Layer 2 of a small transformer language model trained on English Wikipedia (11 layers, counted from 0, width 128).
A neuron adds its activation times its output weights to the MLP's output. To switch it off is to set its activation to zero at one token and run the rest of the model.
A neuron's activation on a vector x is GELU(weights . x), where the dot is the dot product.

Input weights of the MLP neurons that the questions are about. A number n stands for n times 0.00098.
n19: -150 -172 135 95 69 123 158 162 -194 -243 50 -14 4 3 47 63 62 60 -4 -165 88 -4 60 94 -195 145 240 -213 7 -100 79 205 -4 -14 -51 -27 -137 81 60 150 -73 39 -155 63 106 -3 324 -155 45 -62 -15 199 -45 -93 -43 202 180 4 -89 -146 -89 -60 79 81 -17 -21 -78 79 104 -29 -82 -123 -116 50 -213 152 -419 -53 67 -194 -59 -28 -56 -117 15 179 -25 -52 93 185 -23 -305 7 111 19 -70 134 -91 21 -140 -49 -40 -4 73 -65 -14 -84 26 114 28 -42 -15 -131 -57 96 94 139 68 10 -43 103 -25 137 -121 -125 -155 116 66
n60: 70 56 -234 -93 211 80 -96 -128 46 175 -28 -105 -93 -16 -12 53 166 -9 -40 108 -67 8 -40 12 11 91 -277 -219 51 114 -143 74 -262 -70 91 -84 94 48 144 101 -51 197 -40 -36 -25 312 124 -51 -186 49 17 -21 60 -106 194 111 38 234 24 -118 8 -180 -57 28 81 -12 54 102 -24 -285 -69 -184 -12 92 -302 61 161 -65 -50 -50 -257 4 -194 -175 -104 -112 -127 -17 -8 192 245 -188 12 403 -17 36 23 -76 48 72 -88 -62 -212 -133 90 52 76 -205 215 69 -105 228 -46 335 215 49 196 196 136 0 -150 36 -8 4 -163 50 -41 -197
n110: 116 47 -64 211 71 44 -267 -87 -98 -61 162 -44 20 99 -16 35 28 61 -23 40 -55 -116 34 -132 10 -103 -122 44 29 -29 58 55 104 194 -106 18 -117 30 -109 120 49 10 -124 -40 -284 -49 162 -3 -148 103 -234 137 -172 27 -92 105 -245 -104 -7 240 14 41 68 67 115 162 128 -99 -142 30 166 -57 -23 -108 -14 -54 -187 7 114 97 -24 119 -7 133 3 -80 -3 131 16 -10 314 100 -212 -44 71 -20 -120 20 -240 162 63 3 43 -86 -49 163 66 115 -104 -164 30 -229 -62 204 -26 -55 -108 -51 187 -7 0 10 4 -27 -139 -61 117 -66
n122: -27 -214 -114 -64 -7 -117 -66 18 -27 -29 57 -32 28 -21 230 110 -51 -90 46 88 -114 137 145 31 13 72 -172 18 169 84 -7 232 -85 18 -156 314 89 -77 3 50 28 53 183 150 -80 -31 54 159 -38 -3 -52 174 -126 -90 -23 17 67 143 -218 11 -138 70 -29 92 -27 -136 101 -83 194 -3 -25 102 129 -91 -41 92 151 71 171 -99 -214 80 178 104 -190 -85 -284 -30 152 31 137 -123 24 -93 45 -17 -226 -118 123 -7 -87 152 249 4 -143 102 80 121 21 -35 -49 -315 4 -64 3 -43 75 -107 177 22 -96 -113 -207 25 -286 -64 156 -10
n189: 16 91 -74 -211 -191 71 -35 -108 -119 -7 130 -303 -170 91 -192 74 -91 -51 -37 -57 184 236 34 -44 -168 261 34 103 205 -35 142 -49 44 208 35 112 -122 7 165 -44 -40 -95 34 -131 137 -66 -3 -56 -33 -66 -57 49 -98 -10 23 -52 -173 -7 -10 -21 -72 -213 -207 -7 -23 3 202 -97 -53 71 -121 -64 33 136 147 -136 88 242 19 65 231 27 185 -81 88 -75 104 -97 27 26 -19 -20 -108 3 -178 121 92 -60 47 -54 128 -206 57 63 56 10 -118 39 -79 -17 -88 218 218 -112 63 -59 -38 -148 -3 -173 -68 65 103 75 131 107 98 -42
n212: 82 -120 27 132 228 -94 33 -35 -121 65 61 -4 67 109 106 27 -231 4 56 -4 33 -101 61 -81 -169 -65 -68 -75 -14 -91 -40 168 64 116 -120 51 -124 -113 -151 240 171 -11 -25 -141 22 65 37 267 94 -53 185 -11 120 -14 -13 30 -56 15 295 -233 64 -118 -209 324 -41 -255 -27 -72 21 -55 -263 -194 243 20 41 128 -120 75 27 -181 -30 74 56 23 110 143 185 -300 181 -55 -67 56 120 0 -197 -14 158 -70 -25 -165 113 -18 81 -135 -72 60 133 -173 104 -57 117 220 4 53 -62 -25 -65 -18 17 43 18 11 -60 -68 -148 -30 -29 7
n290: -315 -25 -216 -21 114 99 -48 -21 115 76 -80 42 63 -149 48 -83 -39 76 -179 -42 -158 13 84 62 -80 -34 -238 -127 110 24 34 -61 67 64 -69 74 -81 213 -79 114 -62 21 301 12 -78 -373 -35 131 99 8 -4 -26 -353 -72 103 64 -111 240 216 148 -27 124 30 -118 -84 -123 181 60 194 -285 17 -67 355 0 -102 223 176 -164 8 -48 83 112 114 116 130 -301 -47 -208 -4 -20 88 146 50 -30 -224 -91 49 103 -38 -91 -4 172 -96 -207 -41 100 215 -100 -30 50 -4 -223 -152 -122 89 9 -72 -98 190 47 101 180 110 50 -113 208 -474 -24
n377: -63 49 -118 53 -6 0 22 -52 -50 34 208 -22 -43 58 -33 9 48 13 -6 -64 199 -142 53 -113 -9 -16 -31 -211 -78 -79 -88 45 34 157 -117 -187 -96 120 67 -64 112 58 136 73 42 -90 -38 -88 36 178 -55 82 153 28 -9 53 16 -16 44 -119 -62 -138 119 -40 -65 116 98 -66 -21 3 -97 -120 101 24 -166 124 -105 171 -23 56 -13 -61 -162 -74 -214 -56 57 75 -175 84 290 83 70 -140 -3 91 -123 -113 0 46 -86 63 -86 -29 54 -46 -92 205 -81 0 136 7 -19 -238 315 31 -34 -25 21 25 50 154 71 -239 6 91 16 -142
n386: -3 13 15 -164 -9 143 184 199 3 16 -36 126 51 -70 -49 -131 40 -65 -74 -29 36 56 6 -105 74 16 -104 68 -75 122 -151 -109 23 13 40 -276 25 -10 176 158 -193 -238 132 156 133 234 -46 -38 -88 -159 145 -102 3 -52 -79 80 -82 -174 -143 65 -17 -104 160 32 -93 29 12 -36 -25 56 -144 157 235 172 139 36 80 -10 -153 -19 77 -67 -57 101 -40 154 -26 146 -88 -97 3 -310 -19 -72 -10 -111 -59 -6 51 64 0 155 -128 80 115 112 -105 174 -52 -26 87 154 -13 -71 6 102 -46 49 -112 -217 55 -142 68 32 30 43 96 73
n425: 136 -63 -5 -35 3 52 179 -120 22 20 -196 40 -204 60 -83 -41 151 6 77 -83 40 -82 63 -150 79 88 96 -243 3 -120 193 -136 58 -129 27 -85 -72 51 -40 97 -85 152 -14 71 -59 -22 -169 -101 -31 -8 -15 -130 -88 -111 -171 140 67 128 12 -46 -6 -57 -122 0 -74 122 33 -20 57 -8 -9 -60 -19 -14 182 69 72 17 52 0 18 14 3 40 137 -72 76 -12 -110 159 -19 171 94 -99 0 26 -148 113 206 26 97 -32 -249 44 3 -20 0 60 66 -176 104 125 3 -72 17 100 58 166 80 -205 -49 29 30 -37 63 -107 -50 -51
n504: -176 0 -3 -235 -146 -3 109 -45 60 -11 -25 130 53 249 3 -40 -61 191 -98 -98 16 -14 -28 -107 77 54 14 -78 14 116 -36 -64 113 175 40 -4 17 98 -63 -225 -107 -10 189 -149 -18 197 -112 0 86 20 -110 -50 -378 -29 -43 117 -56 120 373 -43 -70 103 -11 102 -91 -82 -225 93 -7 108 -71 -87 -17 120 126 -105 -112 -169 -93 115 7 0 -37 -42 -185 54 4 -185 -100 65 -13 -101 28 92 169 -242 3 -48 -28 305 7 76 -42 -65 -105 84 94 26 180 81 84 347 -18 200 -37 -118 11 -14 -47 104 -208 102 37 -53 102 104 36 -73

Output weights of the MLP neurons that the questions are about. A number n stands for n times 0.0003.
n19: -8 -9 91 -219 91 189 -107 -23 -143 -105 -163 -47 -111 53 157 40 77 60 -89 -231 -152 -259 170 293 -404 -133 135 13 31 -4 -95 -231 -279 -111 96 -42 -103 105 73 96 176 105 -19 41 -329 0 -128 80 88 -40 77 -92 -31 305 155 -168 48 22 -29 -162 36 281 -72 -42 46 60 -58 -95 31 146 77 110 -47 69 -222 -187 60 -12 325 58 81 18 -298 -197 49 -127 -147 54 143 -68 -162 18 -17 107 -58 9 -51 95 90 -118 166 377 263 5 -100 -36 382 60 123 -103 -43 92 93 130 227 -31 130 -286 101 -22 127 172 311 55 -65 81 -246 -41
n60: 42 -31 158 -53 -158 -87 9 -36 -191 175 84 -112 -115 175 -130 298 108 -104 -50 -66 148 277 -65 -37 -98 348 -157 -291 -15 -75 -34 -14 243 -125 -251 9 19 -148 20 114 89 49 300 -348 104 37 140 135 43 36 30 -5 207 -286 -113 126 262 40 256 -187 85 -144 -96 66 202 0 -249 -152 242 -289 -251 -10 -100 -112 120 -436 73 131 -107 303 -96 0 95 -237 -9 81 286 -86 63 -135 -193 -40 -245 55 -75 25 -134 -234 130 318 27 -44 -351 326 399 207 -250 -103 246 -15 29 -118 -114 27 135 -45 151 -149 -89 30 -74 -41 -32 -41 -160 -56 153 -37
n110: 45 -240 135 -112 322 -75 -130 181 -151 51 -71 14 -149 107 -32 53 -70 35 -205 -78 111 -123 -149 5 146 -272 247 -151 92 369 -80 -23 64 -229 38 9 248 -14 184 -116 212 -157 31 -218 153 149 -53 237 83 -100 74 403 -132 83 -50 197 441 63 -190 -275 -88 -186 316 201 -9 -28 82 -74 91 69 -80 -144 -15 -152 -85 -71 -76 246 20 -20 -70 -115 -167 -5 -107 -46 15 5 -14 -477 -115 -144 271 -185 58 -98 -116 119 -145 -115 181 -249 192 296 -94 -108 -83 330 166 -107 23 169 0 -173 127 34 -36 14 134 29 -201 109 -52 246 115 113 84 -107
n122: 172 -167 124 -73 -61 179 34 335 -177 130 127 148 191 129 -378 -312 -9 -5 -42 -140 167 -13 -172 -20 364 58 -177 5 -83 87 -14 92 -75 -45 59 152 -13 110 -19 -130 92 172 19 81 -166 166 14 -152 114 70 52 -101 168 97 -271 -8 96 -166 -177 18 -23 -142 75 -231 26 -162 87 -122 329 -202 -134 0 97 -32 30 -236 314 50 245 -47 -125 -90 210 132 123 137 -37 14 -230 -116 160 37 -68 -14 37 33 191 -52 -178 13 -10 -201 155 383 180 345 -384 186 -141 65 40 26 101 -235 -9 -27 -38 276 -91 -139 -17 -9 -211 10 178 103 -102 47
n189: -16 101 -142 94 -22 132 35 -88 247 -19 -446 54 -41 237 106 29 -22 -186 196 -176 32 -223 -257 -45 -76 25 -141 -47 38 -84 54 -112 -95 69 -134 -20 115 113 48 101 -151 104 -147 82 74 188 165 85 0 -137 129 252 -133 53 28 23 -34 -309 -40 -204 -234 49 264 92 -91 -8 -88 -34 25 140 -155 -59 -18 -303 263 -179 -27 -69 4 -69 65 -292 -69 130 19 -142 -94 56 12 -225 197 -71 96 -55 -59 -56 256 160 135 -73 68 -365 67 149 191 154 23 110 -20 -47 -175 -140 -56 234 40 -50 50 -29 138 30 -109 -147 -252 145 140 21 77 280
n212: -66 -23 0 -79 109 9 16 0 147 62 37 17 17 -89 0 48 -23 46 129 -33 -203 78 70 -24 -42 -73 35 204 71 83 -26 130 162 111 9 237 -43 -188 -372 -197 -31 152 -42 -65 -126 -314 -75 -247 -315 -71 -229 -83 353 199 155 172 -276 -185 -4 136 107 200 -123 -58 -166 -112 108 9 88 87 158 -96 -154 48 -207 43 -176 -112 -266 237 231 200 -20 -65 -203 228 -187 -54 151 329 -175 -176 278 316 -44 -36 25 -162 -38 -185 -94 53 0 -32 -18 139 28 -44 -4 -94 -175 71 42 -24 177 9 158 72 192 -262 257 113 -47 -119 -57 45 -182 -45
n290: -239 -61 178 -295 -227 38 396 193 94 0 -306 -14 -170 -25 -9 -69 -96 -72 -143 -279 122 -34 -170 199 -9 -86 -29 -59 64 -56 -77 14 155 90 15 -111 138 258 -20 -182 230 29 186 117 102 219 -123 79 -28 -97 -160 -122 -15 61 61 -18 -156 -29 -32 -298 -114 -109 24 107 -32 244 -23 100 268 31 -195 112 -306 -19 193 145 87 129 50 -45 38 56 286 171 77 -71 -143 -271 43 271 39 -137 -169 -208 39 0 274 231 -232 -197 -116 -83 -210 46 -45 -85 -220 62 -23 218 190 -65 -52 -326 156 -429 198 -289 -165 207 -344 216 257 199 68 139 -19 163
n377: -15 -95 108 8 -111 12 -30 -166 -53 42 -68 -4 -93 -12 90 -136 -227 -17 105 129 54 -31 -49 -51 8 66 -170 -12 252 -23 287 263 29 155 -67 -102 128 76 33 -201 0 -217 -4 -66 -70 21 -168 68 69 184 -74 -36 -4 -4 103 36 52 104 -308 39 194 143 -123 -61 -23 -141 42 -176 123 -240 -252 -135 -4 -212 -237 91 76 95 225 -24 120 -50 -124 157 -140 -84 101 -86 63 -136 -44 12 197 65 -12 110 -15 -209 93 -34 -34 36 32 -83 99 215 -116 -25 63 186 174 83 -226 -122 -300 -183 92 174 83 -359 -167 33 -86 88 -140 41 100 296
n386: -29 68 -326 21 64 -61 -217 -238 255 109 357 133 37 20 -51 -240 8 -228 -67 -37 -253 133 189 -71 -18 -98 8 -82 -39 -55 133 -33 4 147 154 29 -23 19 -176 -119 62 257 4 43 -196 -182 105 35 -200 -21 -20 108 232 -22 188 78 73 -121 69 -240 -55 157 -105 62 -157 -303 305 -115 -70 104 98 19 -16 84 -98 149 -155 -92 139 -39 -64 48 18 66 -18 -93 86 -16 72 19 228 -62 77 -86 -117 -63 -49 20 -98 -182 -96 58 189 -230 -12 130 191 -77 7 -67 53 -103 19 118 -47 170 -207 71 -54 121 -140 104 -79 0 -43 43 7 -111
n425: -56 195 42 18 7 150 -130 7 7 43 155 -7 34 -147 -62 56 -72 -33 60 109 53 208 -111 -22 165 -207 -162 127 91 -59 120 163 174 155 31 92 64 -233 -22 4 -28 -86 37 80 73 19 -35 102 -80 -229 -274 -38 -32 137 -66 114 -305 59 108 7 113 98 74 -26 95 -65 -83 -114 -87 228 -24 -42 70 -120 -73 69 -66 -10 111 -46 58 -4 159 78 -158 80 70 -46 -62 -176 320 59 -103 35 130 25 50 68 20 -167 64 -83 52 -134 -144 -177 -123 119 -55 49 -51 -208 -137 -183 88 42 154 -108 208 -18 -110 -165 138 -124 61 -64 -44 -55
n504: 101 -103 -19 -96 -21 -193 -134 52 238 -149 293 77 -32 -33 -197 -173 238 95 -117 -110 -20 57 39 -225 -101 -185 273 0 -120 -125 28 137 -42 -104 -151 234 152 -58 115 27 -148 102 87 57 -136 22 -224 8 -173 -15 -114 177 172 -32 -12 11 -57 -104 -128 -144 33 -124 -28 39 183 16 78 304 -25 78 104 -33 162 20 -32 -134 -87 218 -59 -21 160 -137 83 -96 -53 246 -112 211 85 -144 -148 218 195 108 -178 17 -235 -118 84 -32 53 144 78 194 -102 42 -124 -93 -100 67 -160 63 198 167 35 41 118 -144 -160 -100 65 -182 -66 125 186 436 40 -210

Each question names a token from some text and the token that comes next. It shows the vector x that enters the MLP there. A number n stands for n times 0.0076.

Then comes g, the gradient of the next token's log-probability with respect to the MLP's output, scaled to length 1. A neuron's effect is roughly proportional to its activation times (output weights . g). A number n stands for n times 0.00075.

"/", then "10"
x: 67 70 224 48 -85 -115 66 39 24 79 158 -7 -101 -25 -10 5 74 302 103 -193 -67 -75 -64 -12 -6 -72 -139 -160 -56 101 -108 45 -137 67 -27 102 91 -126 53 -57 5 -75 98 12 -45 -51 -39 208 214 360 -225 -354 296 -66 68 96 144 -79 -32 139 -155 -33 -70 -290 42 -52 -14 40 54 154 0 148 -18 -216 -199 132 -34 -111 -117 -21 78 -266 153 0 -106 93 58 115 -125 -165 86 -6 -133 -280 -175 88 -177 210 96 87 179 -187 -44 189 7 63 96 83 95 57 -6 214 -101 -152 -141 179 -66 -212 -99 -271 88 154 145 239 12 -92 -62 28
g: -61 72 -123 -145 -4 117 -65 -74 -52 -52 -112 79 -35 152 -16 -41 50 260 -95 71 -40 35 221 29 -84 201 95 -93 -70 107 80 -6 143 -44 -46 10 26 -125 39 -112 81 -65 158 -32 -90 -88 54 -1 -17 69 29 -22 -70 232 68 4 23 -14 26 -204 114 18 -5 -168 26 -77 -56 184 61 123 -190 178 66 85 18 8 -81 15 316 160 -94 -126 11 -83 -29 57 136 -77 -101 -307 -151 150 94 -5 0 230 6 -51 96 -180 37 44 -249 8 74 67 -151 90 -128 20 -234 141 -21 186 43 -272 -191 -37 -73 90 34 -116 -217 -245 113 -131 63 253
Switching off which neuron hurts the next token most? n377

"co", then " as"
x: 142 -27 66 75 -146 -115 45 2 127 -97 14 -4 -11 -68 -57 -54 15 48 25 -16 98 -13 92 46 -59 -20 124 -111 -138 67 -36 102 -26 85 -18 57 -14 -237 -69 -128 42 -71 -34 -63 -6 225 54 243 247 201 -203 -250 149 -53 171 25 283 11 -75 -86 -164 160 -135 -142 22 27 -85 78 84 76 -11 262 -113 -146 -281 198 72 -198 -205 190 31 -231 155 -78 -43 -6 -6 16 -116 -147 10 -7 -114 -283 -192 -24 -113 149 98 69 185 -262 -94 145 -63 63 284 107 144 183 38 185 -174 6 81 106 -138 -136 41 -359 -78 195 164 227 -75 -53 87 -115
g: -128 119 -125 136 112 -21 142 -162 -2 -176 94 -84 62 -84 51 23 20 -147 -24 121 245 -26 365 50 -110 -89 28 193 6 -20 -144 8 93 -31 -181 103 -157 109 -28 -112 -137 -85 82 -47 -131 -53 25 191 -36 255 -54 65 93 -77 71 -45 110 48 142 -159 -47 -47 -148 -45 267 -52 107 -16 -17 51 20 70 -180 -49 61 51 -69 100 157 -376 -58 52 -78 -216 20 -59 87 69 160 -184 -21 -23 -16 20 5 -61 68 135 -159 24 116 -10 -6 -100 -152 158 -6 -11 -69 10 8 -270 73 194 -10 119 -76 -51 -85 -116 207 -65 41 -158 81 226 -170 31
Switching off which neuron hurts the next token most? n504

" \"", then "a"
x: 123 108 125 179 -15 -75 -75 1 48 -5 103 192 -20 -109 19 -21 -52 150 -85 -13 -4 5 -49 -6 -148 -144 -125 -108 -183 195 -105 -31 -93 115 86 136 -11 -220 143 92 -6 6 -61 -64 -106 129 28 267 90 243 -335 -235 180 153 114 72 228 29 117 8 -90 175 -10 -200 -10 -45 42 21 -37 26 54 207 -81 -289 -130 128 49 -211 -59 -91 21 -217 270 -67 -45 131 57 221 -214 -204 69 -66 -199 -206 -146 -6 -201 142 -17 -10 81 -157 -120 103 -3 2 159 168 141 -12 -56 218 -157 -143 -191 198 -81 -176 -7 -208 101 123 10 303 -14 -113 104 -19
g: 18 123 143 20 -92 0 -248 79 181 -35 67 182 18 192 63 43 72 93 59 -99 -168 -15 -126 -3 152 -199 124 -8 -93 -149 -62 5 123 36 80 -107 -52 -174 -100 -30 85 -100 50 29 -26 -123 83 111 235 -320 44 142 40 -19 -198 16 16 0 -122 -44 252 -105 57 234 -69 -95 -1 -64 -78 -178 -144 -132 103 -8 -84 74 43 -64 160 60 -56 -147 192 -47 208 -10 17 -9 0 -133 77 -91 -173 -3 47 395 -280 -1 -144 241 33 84 -23 -16 -59 109 -36 -63 87 38 -165 136 136 67 -64 -53 26 44 63 61 -280 -9 61 -110 -54 -45 0 -20
Switching off which neuron hurts the next token most? n110

" Royal", then " Dec"
x: 173 270 152 184 18 -382 55 15 61 -105 144 27 -24 -44 -89 101 33 10 10 -185 -121 -11 -51 88 -40 -162 -94 -174 -104 147 170 -55 3 191 -28 114 -74 -144 -162 -8 -212 47 -39 -5 -24 95 7 225 49 260 -223 31 125 70 44 88 304 69 31 59 -123 144 -124 -206 16 14 -38 137 96 266 -44 291 -93 -111 -344 152 245 -79 -120 8 37 -195 156 -113 45 43 -45 39 -162 -210 -33 -120 -137 -256 -204 -10 -165 205 49 -16 203 -141 -97 176 51 -56 10 144 95 88 34 162 -33 -95 -2 1 -17 -151 24 -287 -101 81 26 154 -6 -50 17 -57
g: -116 112 79 55 57 121 167 207 85 -4 -158 64 -189 180 14 -80 126 -96 17 -36 97 -136 -56 -3 -231 -146 -19 -48 -129 21 44 41 -97 -132 -81 -131 -62 -107 -127 268 7 -19 209 -150 41 -165 -126 50 68 97 -35 32 -118 -10 -80 276 -210 -88 45 15 134 177 127 60 -62 -118 14 -135 -106 69 -100 32 -58 -37 -156 198 -51 -113 -27 164 112 -49 43 288 25 -68 148 26 -191 -127 163 8 17 73 177 176 -62 32 78 51 64 101 74 -85 -90 -103 -215 175 -8 173 -163 157 -33 -258 -107 27 -209 -18 -31 -47 21 -152 40 130 64 174 70 -91
Switching off which neuron hurts the next token most? n425

" of", then " all"
x: 195 202 171 96 -137 -102 39 -11 50 -58 237 51 -108 -190 -121 -95 -61 83 188 -87 -30 -105 -24 -51 -232 -30 -17 -128 -77 31 -2 3 -61 137 119 141 -23 -102 74 62 -97 -45 -4 -179 -133 24 -70 219 112 181 -260 -167 216 81 169 50 275 77 15 54 -182 220 -41 -136 108 -160 70 -5 69 64 7 115 -61 -286 -158 138 276 -175 -123 -153 123 -225 226 -30 83 -62 15 15 -95 -182 -3 -109 -123 -204 -302 134 -94 177 -15 43 278 -193 -79 155 -30 1 32 59 -44 17 27 224 -135 -37 15 -40 9 -224 -94 -147 43 238 67 261 75 -41 -118 94
g: -152 2 108 -68 47 -207 -148 55 -35 326 -44 117 -264 56 -144 69 36 84 -68 13 -130 44 -220 -71 70 71 196 -39 43 -26 -30 -221 -100 -66 -23 51 167 -40 92 -101 22 79 10 38 -81 119 -24 -2 81 -110 -37 63 -137 -220 -44 268 54 31 -20 154 20 173 102 -144 -34 72 -18 -160 -90 -107 217 -9 9 -28 -33 -66 -72 -102 -23 -1 -28 -165 -98 -216 -22 120 75 -33 -10 -158 156 -49 -9 -264 5 198 49 36 171 150 3 21 74 411 45 62 -28 175 81 49 -141 -167 -111 -219 -25 143 -141 90 -10 -79 97 47 56 170 -32 180 -69 7
Switching off which neuron hurts the next token most? n189

" the", then " military"
x: 269 40 231 94 13 -129 -71 -55 117 46 62 5 -128 -157 28 7 62 151 84 -29 5 -43 -37 -75 -141 -84 -77 -88 4 187 -42 99 -51 50 -9 139 -73 -208 -19 1 -161 49 -21 -44 -227 12 -64 309 56 148 -213 -117 207 42 50 37 364 138 -6 115 -94 223 -81 -265 1 -41 3 75 -29 54 49 157 -9 -264 -237 100 97 -156 -78 46 2 -252 310 -89 0 24 -45 -23 -263 -53 22 -142 -108 -181 -225 19 -153 191 26 -45 395 -197 -125 282 113 -23 93 51 66 108 -80 190 -103 -33 -166 -14 95 -152 22 -236 84 157 -11 165 -61 4 24 -94
g: -31 -97 327 89 39 -154 12 -220 126 132 -148 -16 12 -207 102 -39 -28 -57 126 114 128 -45 -21 35 82 183 -280 -158 -76 -121 -128 16 101 90 -12 -17 19 -97 -122 -75 179 -202 -216 -76 -62 115 29 -46 -64 147 -17 -89 -15 196 1 83 -87 234 44 54 11 -117 -55 -56 117 -2 265 229 182 38 -1 4 -192 -9 -15 -135 36 -83 -171 -195 47 -1 -121 -119 -36 110 17 79 21 161 -151 60 71 -149 -81 59 31 -279 -143 -42 -105 156 -17 60 67 109 13 4 21 59 232 -64 9 147 154 52 -78 -6 -307 -91 128 10 -35 12 81 160 -17 70
Which neuron, switched off, raises the next token's probability most? n425

" José", then " Mill"
x: 129 112 132 122 -51 -130 -30 -164 105 -79 51 0 -248 -76 141 -117 -115 44 193 -22 145 -100 -42 -34 -161 -170 15 -55 -215 78 -183 56 103 189 -8 154 -54 -85 8 -76 -212 37 -223 -135 -24 215 59 186 160 365 -226 -59 219 90 39 -14 169 80 49 -62 -119 79 -75 -133 14 35 58 62 85 49 178 209 -97 -63 -229 266 76 -106 -141 -93 94 -192 197 -132 -90 121 -41 3 -99 -260 45 -108 -161 -199 -198 71 -110 200 33 221 130 -24 -1 171 -72 163 102 159 66 160 42 200 -104 -146 -26 -33 -15 -170 -70 -311 -81 108 29 184 -45 -8 -25 -108
g: 109 -54 -68 142 8 39 -27 259 35 -33 44 -68 27 -50 -35 136 -12 30 144 -325 -50 -101 116 -6 -172 -26 223 -109 -22 247 -33 54 -54 175 60 74 -204 131 -9 54 286 100 180 69 119 -10 -39 -75 -173 -63 150 39 -100 -78 3 167 -125 -74 -128 20 -110 -64 -86 -31 87 -152 -109 -23 -118 135 81 -293 25 152 172 -29 -1 -107 -23 -88 8 -57 88 27 -191 -109 21 50 120 57 -92 -222 -93 -7 -4 9 -26 91 280 -21 -97 -91 165 209 -86 -42 81 33 -83 68 -106 149 163 -60 -98 -161 -61 -158 233 69 -159 -245 -130 129 -8 -28 -22 71
Which neuron, switched off, raises the next token's probability most? n377

"=", then "Th"
x: 189 -40 222 98 -1 -166 -39 160 69 0 105 -69 13 -51 7 -137 -4 -21 108 -100 -4 -33 -50 2 -55 33 -110 -171 -194 172 -13 80 -86 115 100 207 -66 -115 4 -39 -189 -58 -10 -65 -80 43 -69 216 123 142 -258 -114 234 -31 58 87 318 -50 49 73 -127 204 -67 -175 53 16 10 -77 79 130 -10 110 36 -382 -221 119 56 -200 -154 -39 28 -227 308 -118 31 -6 -41 139 -135 -173 145 -146 -139 -170 -229 -8 -96 207 70 -67 88 -146 -58 265 -121 -5 65 217 298 56 65 276 -107 -77 -123 190 -4 -133 -133 -159 -9 96 7 226 -1 -52 -61 -48
g: 147 -147 -28 -54 -101 -32 -29 -45 -46 -13 187 -104 -32 203 0 177 -7 71 156 34 -242 75 -107 273 -140 54 -16 -242 71 -54 -50 1 -48 -109 -41 41 -87 159 179 66 232 -119 145 10 -140 86 -132 -54 286 -64 85 -217 -139 57 -32 -64 17 182 72 77 33 88 207 -183 -36 224 -150 4 -9 -180 39 51 -61 95 143 -39 161 -108 112 -102 -22 -195 126 132 85 80 5 210 -187 -1 63 -10 133 -297 26 64 44 5 -77 88 -79 -97 45 -53 57 9 -118 -56 -183 -9 -299 -16 -37 83 15 95 4 -164 36 -9 -110 62 49 -108 124 66 -110 -167
Which neuron, switched off, raises the next token's probability most? n386

"'", then " squad"
x: 170 -5 204 158 -67 -223 -42 76 33 -70 200 -64 -111 -111 97 0 91 202 125 -120 -13 -53 -54 94 -177 -49 -42 -48 -135 127 -82 40 -95 210 113 141 -28 -138 42 -47 8 -74 14 -61 -120 113 40 337 233 207 -91 -205 140 -82 68 23 335 155 16 -15 -122 61 10 -134 -10 -150 30 190 -25 157 -54 208 -61 -139 -110 166 70 -226 -5 -58 24 -286 216 -100 -4 -2 -58 38 -97 -76 -60 -99 -131 -274 -255 -104 -119 185 58 -70 187 -130 -144 61 -93 82 39 63 231 109 -23 126 -189 -74 -80 205 -64 -230 39 -190 201 41 231 135 -49 -126 -85 -107
g: -323 -29 108 1 55 -237 -10 -37 -232 -73 -50 -7 -9 48 85 137 31 -134 67 204 200 -208 51 -34 189 108 -136 -37 42 -33 65 25 94 -100 -145 121 -101 -53 37 27 -168 47 -24 34 -231 98 -194 171 -164 102 -36 16 85 -108 209 -143 -4 -40 37 84 43 -34 84 -96 242 25 161 188 72 -83 42 50 -217 -162 -79 20 5 -54 30 -58 18 -66 -42 -12 115 222 -27 -140 121 95 11 -32 187 29 82 -27 -39 159 -338 -87 80 -32 -130 -105 -94 -48 249 -144 -98 -1 41 27 -20 128 186 -29 124 219 -96 -148 51 102 -199 -20 80 -101 111 -25
Switching off which neuron hurts the next token most? n212

" era", then "="
x: 211 -24 103 151 -68 -100 20 117 95 -51 119 -120 -23 -53 -71 -55 91 73 225 52 1 -101 -38 115 -158 -8 16 -87 -267 197 43 -31 11 86 27 224 -97 -39 -4 21 -95 22 -23 -110 -101 27 160 477 151 200 -187 -180 61 -14 148 177 293 -41 54 -6 -122 80 -64 -227 -64 174 -6 -21 -69 174 -74 127 -275 -250 -291 230 7 -115 -34 -78 19 -124 180 -114 24 59 -105 28 -204 -232 50 -31 -206 -284 -112 60 -77 176 74 -16 119 -89 -110 90 -132 -48 -40 125 151 117 82 163 -175 135 -155 117 7 -93 -55 -303 11 43 166 134 -63 18 -82 -89
g: 54 -108 -70 -130 79 231 -124 41 16 -94 -119 -85 94 -209 -87 32 -130 -120 -84 -77 -144 122 116 -7 191 160 -136 157 -45 41 -44 88 -14 147 57 -4 -64 -49 -21 -19 -136 -84 45 -199 -214 -112 -185 -207 -40 -19 91 258 82 169 79 -3 24 -79 11 133 82 -16 -104 -134 236 -188 -65 -252 73 -47 229 -48 193 -230 28 139 61 -119 260 86 -4 -105 150 64 11 78 -25 -185 168 3 -1 77 154 -4 22 7 102 -43 -108 37 -149 138 112 -151 -161 -146 0 -54 -25 -1 126 304 -115 109 0 46 14 -99 -4 78 -9 100 162 122 -157 -70 17 -21
Switching off which neuron hurts the next token most? n19

" Lee", then "ds"
x: 206 141 193 229 -32 -166 -127 -114 55 -10 -72 30 -172 -129 101 80 22 80 211 -124 -35 -117 -40 35 -162 15 27 -81 -232 250 -140 26 -120 185 29 176 20 -168 -88 -141 -143 -63 -186 28 -14 167 149 301 114 253 -144 -37 73 -87 134 -140 155 -70 42 -10 -68 169 -131 -205 131 -73 -84 109 78 122 49 294 -72 -126 -112 186 164 -215 -35 -151 70 -249 175 -64 -27 59 9 135 -53 -174 -80 -104 -163 -167 -226 -8 -151 101 211 -5 39 -189 17 317 56 -6 84 122 180 104 58 177 -166 13 -105 2 65 -167 95 -242 -11 61 159 82 -97 -138 23 13
g: -152 -21 -4 -227 -17 -2 0 200 39 148 -118 -21 95 55 84 -83 107 104 56 -7 -27 140 6 11 -110 -9 135 44 85 15 29 114 -171 -65 67 157 -19 -14 97 11 219 -134 67 9 15 70 1 -88 88 -87 -50 256 37 -211 -110 -194 -75 -315 108 -48 88 4 162 -64 -144 19 -8 -186 -44 -232 -11 -11 73 50 -138 -172 71 36 -38 -8 -175 94 284 193 -80 54 44 -143 147 26 121 -186 -93 -146 -106 -96 -65 -14 153 86 -155 -148 -54 -143 335 20 -73 154 37 39 -10 251 -45 94 124 58 148 63 61 34 -196 51 -74 105 -160 -168 13 -191
Switching off which neuron hurts the next token most? n122